Layer 6 of a small transformer language model trained on English Wikipedia (14 layers, counted from 0, width 64).
A neuron adds its activation times its output weights to the MLP's output. To switch it off is to set its activation to zero at one token and run the rest of the model.

Output weights of the MLP neurons that the questions are about. A number n stands for (n - 500) times 0.00091.
n14: 488 474 313 670 439 588 450 472 410 556 491 539 644 438 484 591 426 463 445 281 526 473 625 428 588 382 344 377 709 628 381 553 407 397 459 604 451 536 252 674 530 598 778 359 380 515 320 532 349 506 422 487 372 598 469 641 327 644 654 569 772 562 448 601
n32: 446 619 483 411 482 527 454 502 580 451 518 535 478 689 412 560 607 518 577 431 573 545 627 572 583 567 429 494 364 370 615 476 651 422 429 359 626 690 665 489 664 372 442 415 582 540 485 420 436 493 400 356 454 315 453 398 322 569 413 748 455 519 393 457
n33: 545 352 519 692 390 624 322 503 532 540 376 645 392 462 435 689 479 445 401 474 497 520 647 592 511 435 330 415 644 798 369 723 464 471 526 567 480 387 305 325 366 458 596 661 503 575 442 653 386 378 513 350 588 598 620 602 324 660 462 545 527 486 541 686
n36: 350 536 426 418 554 675 529 387 541 525 576 646 409 552 497 481 229 355 585 398 535 350 523 519 414 593 463 583 395 465 425 284 802 410 596 467 454 742 512 538 552 326 353 530 647 401 448 305 547 499 492 436 480 508 531 593 825 574 770 503 694 543 559 274
n64: 415 575 594 358 375 552 567 477 680 460 479 576 438 619 305 611 593 531 489 516 456 655 575 388 418 589 439 644 388 549 388 699 468 407 503 402 510 583 545 423 421 476 587 376 347 453 537 408 538 462 384 765 649 564 430 534 398 553 503 663 411 452 552 396
n66: 614 484 494 408 553 411 513 539 489 403 454 422 362 456 475 376 637 344 287 398 450 732 472 451 553 747 444 354 443 593 609 592 416 385 540 641 716 630 475 629 451 218 401 353 415 613 500 678 398 634 499 485 524 695 450 767 536 604 424 515 505 511 385 448
n99: 448 474 576 417 607 548 599 595 412 698 672 467 513 519 580 515 501 369 305 582 650 658 543 505 478 484 506 545 653 414 605 465 588 430 475 506 431 538 350 490 471 535 497 333 666 436 575 276 641 523 438 449 450 396 420 539 401 393 324 343 580 463 780 375
n132: 447 516 450 576 483 653 578 652 434 698 585 539 448 508 529 590 441 315 449 501 613 318 356 547 551 392 595 401 467 489 553 509 556 562 523 452 348 413 468 537 328 271 531 316 563 534 525 302 529 510 596 568 520 533 463 397 364 740 593 498 630 444 782 459
n135: 583 578 612 319 616 546 555 408 554 563 555 375 439 699 363 285 554 454 538 494 506 365 363 678 398 320 477 541 489 428 550 442 438 254 451 399 754 545 454 568 638 671 677 475 579 358 446 487 334 497 518 557 510 503 541 341 758 522 292 565 461 607 513 555
n156: 490 498 540 541 51 633 302 667 412 730 446 522 521 352 647 662 632 446 426 437 413 632 416 306 491 528 672 451 611 311 489 602 516 389 455 429 499 587 405 471 631 353 466 639 628 568 581 529 426 462 344 319 363 656 451 562 478 486 605 473 564 587 499 730
n195: 579 548 493 380 691 562 357 265 369 373 498 229 440 599 471 357 279 350 491 558 445 525 482 471 773 603 554 550 468 542 714 654 446 631 556 469 436 418 529 452 522 628 556 573 610 590 705 429 575 481 555 721 542 496 321 410 466 378 444 499 402 594 360 461
n213: 353 372 596 621 427 427 424 432 513 534 359 431 698 642 491 375 436 388 567 698 651 427 370 476 511 486 328 496 367 312 280 465 462 745 364 613 975 318 619 265 621 676 583 214 495 476 530 457 489 599 603 465 620 731 621 612 485 671 314 413 433 692 330 512
n228: 559 575 352 592 646 531 575 390 534 594 488 685 525 521 463 715 390 433 474 496 651 680 309 569 364 509 644 570 466 445 476 354 522 594 343 443 684 501 603 336 421 438 640 560 584 550 529 511 332 482 475 455 323 369 595 499 548 435 441 641 302 506 399 438
n245: 357 595 488 505 262 596 342 518 285 567 403 654 477 523 503 504 532 522 457 325 415 449 374 674 560 484 614 523 620 532 537 504 362 537 695 465 598 509 445 532 726 609 364 385 490 542 507 694 596 527 642 514 538 379 391 285 506 435 262 549 636 422 669 446
n246: 277 681 558 482 461 543 551 567 384 446 436 612 595 557 330 448 562 687 659 485 370 357 421 382 548 632 591 366 478 421 447 621 469 473 500 496 690 394 581 359 492 652 626 460 415 489 364 754 412 354 398 648 549 537 484 473 328 611 441 532 559 598 518 391
n247: 431 554 128 403 367 575 576 390 406 630 549 417 451 394 444 598 588 620 479 428 719 659 544 698 392 560 362 401 674 567 529 543 791 446 576 452 440 714 549 503 583 389 519 646 410 490 431 396 479 390 359 673 407 441 426 434 484 561 711 586 382 461 471 426

Each question names a token from some text and the token that comes next. It shows the activations a of the neurons there, in the order above. A number n stands for (n - 500) times 0.004.

Then comes g, the gradient of the next token's log-probability with respect to the MLP's output, scaled to length 1. A neuron's effect is roughly proportional to its activation times (output weights . g). A number n stands for (n - 500) times 0.00098.

"3", then "–"
a: 500 481 485 494 461 628 463 459 499 467 498 495 458 477 701 495
g: 772 661 449 411 649 500 534 670 414 584 446 492 545 588 203 491 416 374 375 409 638 468 342 557 380 547 667 382 398 649 400 611 500 242 276 568 554 441 497 538 398 520 460 694 595 628 337 480 414 635 456 529 786 759 271 427 713 390 454 433 507 415 447 619
Which neuron, switched off, lowers the next token's probability most? n66

" w", then "he"
a: 463 460 489 533 610 483 770 499 676 494 497 485 475 552 463 458
g: 613 444 540 449 634 580 592 465 630 570 508 560 414 541 440 352 505 709 410 697 628 339 385 896 439 412 517 543 613 259 542 536 553 288 411 447 701 239 620 475 508 222 480 466 335 262 555 521 520 229 501 562 535 509 472 610 558 675 500 288 615 545 537 500
Which neuron, switched off, lowers the next token's probability most? n135

"t", then "e"
a: 498 479 499 463 458 517 483 462 496 459 498 459 459 465 464 493
g: 475 396 589 384 633 443 636 470 472 301 493 562 298 409 646 653 605 590 408 345 781 386 492 502 574 572 538 496 400 385 525 571 372 679 329 554 356 234 258 801 452 590 621 444 365 619 471 861 650 403 583 418 540 484 427 650 594 412 458 561 356 420 565 440
Which neuron, switched off, lowers the next token's probability most? n36

" f", then "ul"
a: 460 749 461 459 575 495 634 477 473 497 482 466 459 495 459 586
g: 541 477 565 630 538 774 710 574 572 579 615 561 330 462 371 372 390 448 596 542 598 536 550 629 429 679 641 382 183 607 591 299 369 380 619 478 362 698 357 502 414 464 413 479 550 105 571 340 486 655 569 407 594 464 413 364 442 567 696 488 493 679 478 331
Which neuron, switched off, raises the next token's probability most? n36

"u", then "g"
a: 496 491 458 487 822 499 490 472 712 495 472 495 476 458 493 489
g: 399 451 492 418 496 314 673 330 911 350 558 499 395 580 479 296 427 411 629 435 439 466 497 673 472 447 628 634 306 611 443 341 372 561 851 574 497 593 685 441 438 665 572 573 527 388 513 479 512 373 320 373 617 456 488 479 475 491 582 715 290 407 468 725
Which two neurons, each switched off alone, lower its probability most, in order? n64, n135

"ver", then " pl"
a: 464 458 461 480 458 459 492 490 458 500 498 459 493 493 506 475
g: 672 659 320 675 620 423 500 575 327 494 581 530 258 361 363 474 536 673 684 393 559 284 572 587 449 201 675 588 641 552 573 382 572 331 641 410 546 590 500 461 550 660 397 587 535 519 603 556 545 455 456 389 382 675 507 412 579 289 700 243 326 497 618 288
Which neuron, switched off, lowers the next token's probability most? n213

"r", then "ou"
a: 459 460 458 472 489 499 477 459 469 499 682 460 459 498 495 458
g: 453 457 455 388 543 668 541 724 326 626 579 453 338 513 638 493 432 265 418 594 715 494 496 659 477 559 533 371 509 537 653 680 311 322 654 408 355 424 492 560 552 401 702 775 510 338 567 458 154 694 420 358 614 474 367 607 576 444 289 472 643 552 550 369
Which two neurons, each switched off alone, lower its probability most, in order? n195, n213

"nd", then "ers"
a: 489 468 459 466 493 459 483 462 463 499 476 458 472 469 493 462
g: 321 309 435 563 572 610 520 434 306 672 608 371 315 380 429 341 366 680 592 380 505 601 466 679 499 442 505 408 337 393 458 584 351 740 584 413 547 434 513 472 355 535 654 475 687 447 439 416 529 456 703 558 441 629 650 513 924 631 531 440 233 676 463 479
Which neuron, switched off, lowers the next token's probability most? n32

"o", then "le"
a: 472 498 458 489 920 476 494 462 480 750 468 494 465 499 494 473
g: 558 465 384 796 321 530 685 329 475 386 524 542 614 446 591 410 618 458 420 490 500 598 442 456 463 420 495 487 532 385 417 476 283 439 548 548 490 661 228 686 435 553 389 454 747 654 499 555 573 373 151 430 384 489 489 339 752 575 688 298 576 621 673 705
Which neuron, switched off, raises the next token's probability most? n64

" C", then "o"
a: 481 765 458 462 468 480 687 465 498 485 458 500 458 524 635 567
g: 449 573 417 364 821 476 397 680 481 478 357 526 587 473 502 473 298 519 539 454 635 563 552 470 563 683 642 587 305 539 528 289 670 536 591 370 649 460 715 470 318 260 431 591 662 668 503 764 376 514 568 418 290 638 613 346 322 406 274 612 499 444 375 424
Which two neurons, each switched off alone, lower its probability most, in order? n32, n246

"ar", then "i"
a: 497 458 605 469 797 499 459 893 488 496 681 490 474 500 482 467
g: 344 609 458 546 318 628 489 579 543 447 578 659 544 342 385 581 540 590 649 635 316 380 442 356 565 543 124 295 726 422 545 324 677 389 352 452 659 548 409 347 511 699 722 431 558 552 481 560 389 366 677 648 710 647 556 560 426 251 465 549 484 472 464 486
Which neuron, switched off, lowers the next token's probability most? n64

" and", then " the"
a: 515 458 494 504 632 498 853 467 459 459 486 483 458 462 498 458
g: 287 518 691 282 545 500 501 658 649 473 511 366 475 456 703 381 461 592 630 559 686 472 521 481 689 493 611 347 652 516 457 344 346 566 221 534 526 294 223 291 611 517 544 499 418 667 503 734 483 687 545 606 618 536 515 661 427 504 450 366 413 431 564 196
Which neuron, switched off, lowers the next token's probability most? n99

"b", then " of"
a: 501 497 458 467 499 495 460 462 459 494 490 534 499 458 644 486
g: 627 494 528 438 520 534 738 594 572 266 475 413 454 668 494 418 238 401 560 582 657 332 549 408 386 622 299 523 741 385 509 485 673 357 336 661 430 646 556 694 498 530 415 371 470 365 734 355 530 299 394 431 501 468 601 562 752 486 770 384 574 520 378 351
Which neuron, switched off, raises the next token's probability most? n246

"ew", then "ing"
a: 458 458 462 529 459 496 594 500 491 461 496 489 483 481 461 500
g: 571 450 506 499 483 219 443 460 405 258 649 535 551 353 416 367 501 349 670 725 416 613 391 897 310 413 608 416 578 445 599 687 699 431 476 496 486 543 676 408 454 449 649 521 688 558 322 622 684 570 478 456 458 430 197 434 572 630 462 405 591 398 426 548
Which two neurons, each switched off alone, lower its probability most, in order? n14, n64

" m", then "or"
a: 473 485 465 467 459 500 460 491 465 470 459 476 459 466 460 543
g: 393 430 583 522 518 572 429 592 541 410 482 686 670 672 595 644 799 458 522 591 527 642 530 499 309 360 691 539 365 452 565 517 650 403 410 241 592 581 289 430 287 364 423 513 739 595 239 502 356 332 453 397 444 553 400 612 230 492 382 661 622 547 671 487
Which neuron, switched off, lowers the next token's probability most? n195

"ay", then "ed"
a: 488 498 460 458 458 475 500 528 623 461 466 466 477 500 478 481
g: 375 777 408 255 612 565 305 537 504 443 550 533 510 511 467 309 423 191 619 645 466 510 489 405 548 338 508 713 342 509 490 551 241 235 689 523 536 504 543 456 570 488 690 491 807 591 687 621 323 607 618 534 519 600 553 525 328 503 367 487 365 420 567 603
Which neuron, switched off, lowers the next token's probability most? n135

"ter", then "m"
a: 464 484 458 472 488 497 485 464 647 495 500 518 493 498 464 465
g: 491 330 460 541 436 602 435 402 543 674 475 562 521 576 630 715 641 572 346 543 404 566 417 238 814 418 728 451 725 356 609 444 266 630 429 324 631 452 217 360 360 432 550 588 599 540 546 370 427 439 517 475 663 716 327 561 630 519 407 432 586 514 530 297
Which neuron, switched off, raises the next token's probability most? n135

"F", then "L"
a: 497 548 485 500 573 468 468 472 481 482 499 487 469 490 463 483
g: 496 468 555 483 453 475 278 437 650 668 465 403 357 294 458 686 511 534 732 653 485 600 388 291 524 631 626 576 435 560 524 621 503 249 101 385 383 421 389 458 448 637 478 549 418 515 278 417 458 591 395 434 698 670 594 607 679 681 318 614 633 556 531 597
Which neuron, switched off, lowers the next token's probability most? n64

"ort", then "-"
a: 495 482 499 497 512 500 458 483 597 484 494 497 482 458 458 494
g: 367 474 586 522 498 691 454 471 740 338 590 411 602 299 577 529 575 434 706 147 467 441 620 438 473 627 540 699 537 448 645 372 434 286 466 433 485 468 356 700 491 627 457 534 334 563 611 461 363 544 334 594 332 512 827 723 602 382 297 579 524 555 424 385
Which neuron, switched off, lowers the next token's probability most? n135

" s", then "c"
a: 502 461 497 566 483 458 459 497 683 492 462 465 629 461 467 523
g: 541 557 619 460 408 540 542 561 746 104 569 581 311 693 374 344 546 430 654 423 594 136 534 699 707 566 625 566 622 521 443 546 435 517 482 508 620 572 283 260 333 528 331 624 422 563 528 539 477 354 378 415 380 498 568 591 438 409 679 592 617 442 532 523
Which neuron, switched off, raises the next token's probability most? n228

"o", then "ot"
a: 486 487 707 489 799 493 458 460 459 460 475 492 488 496 478 500
g: 749 549 376 626 588 573 236 583 300 740 457 463 635 384 521 330 447 455 475 699 301 703 540 631 571 513 548 747 419 458 336 631 428 464 315 302 506 528 516 494 414 661 631 665 502 392 610 543 236 454 511 530 596 624 588 572 224 399 354 540 550 471 381 417
Which neuron, switched off, lowers the next token's probability most? n33

" was", then " c"
a: 520 494 498 716 576 475 474 500 535 472 491 482 548 478 468 489
g: 524 349 500 669 668 582 402 398 444 612 570 474 72 545 349 545 607 646 488 376 399 171 475 453 263 516 587 627 464 528 603 389 428 680 540 610 481 407 514 557 445 285 296 544 613 656 474 557 594 535 340 617 445 658 645 386 458 437 723 651 555 681 455 438
Which neuron, switched off, lowers the next token's probability most? n36

" l", then "ar"
a: 462 481 482 520 510 494 524 482 469 478 562 483 529 491 477 740
g: 497 309 509 601 735 522 636 259 271 619 537 523 718 410 567 547 542 611 524 663 464 619 570 337 231 595 529 491 496 381 300 370 601 566 694 472 451 629 396 668 350 762 494 527 508 438 274 564 457 311 357 456 570 289 509 749 338 567 480 497 397 548 608 489
Which neuron, switched off, lowers the next token's probability most? n247

" as", then " a"
a: 522 484 459 462 473 489 465 469 648 459 493 465 463 463 495 480
g: 678 701 477 283 398 388 476 734 498 604 502 403 551 581 475 377 379 499 496 593 355 511 624 321 456 623 295 429 343 392 522 722 373 594 534 650 484 563 471 581 514 604 777 585 422 573 447 313 262 539 542 524 751 544 455 160 721 504 471 589 478 444 291 556
Which neuron, switched off, lowers the next token's probability most? n135

".", then " St"
a: 478 458 495 460 469 560 459 497 472 483 488 475 720 458 469 494
g: 507 235 644 313 594 466 613 466 640 424 397 557 217 303 568 392 649 399 502 692 554 712 511 637 651 519 436 605 590 721 520 496 348 459 617 454 365 725 391 343 419 485 372 484 635 388 464 529 617 577 599 203 363 510 520 491 760 513 521 414 610 383 600 315
Which neuron, switched off, raises the next token's probability most? n228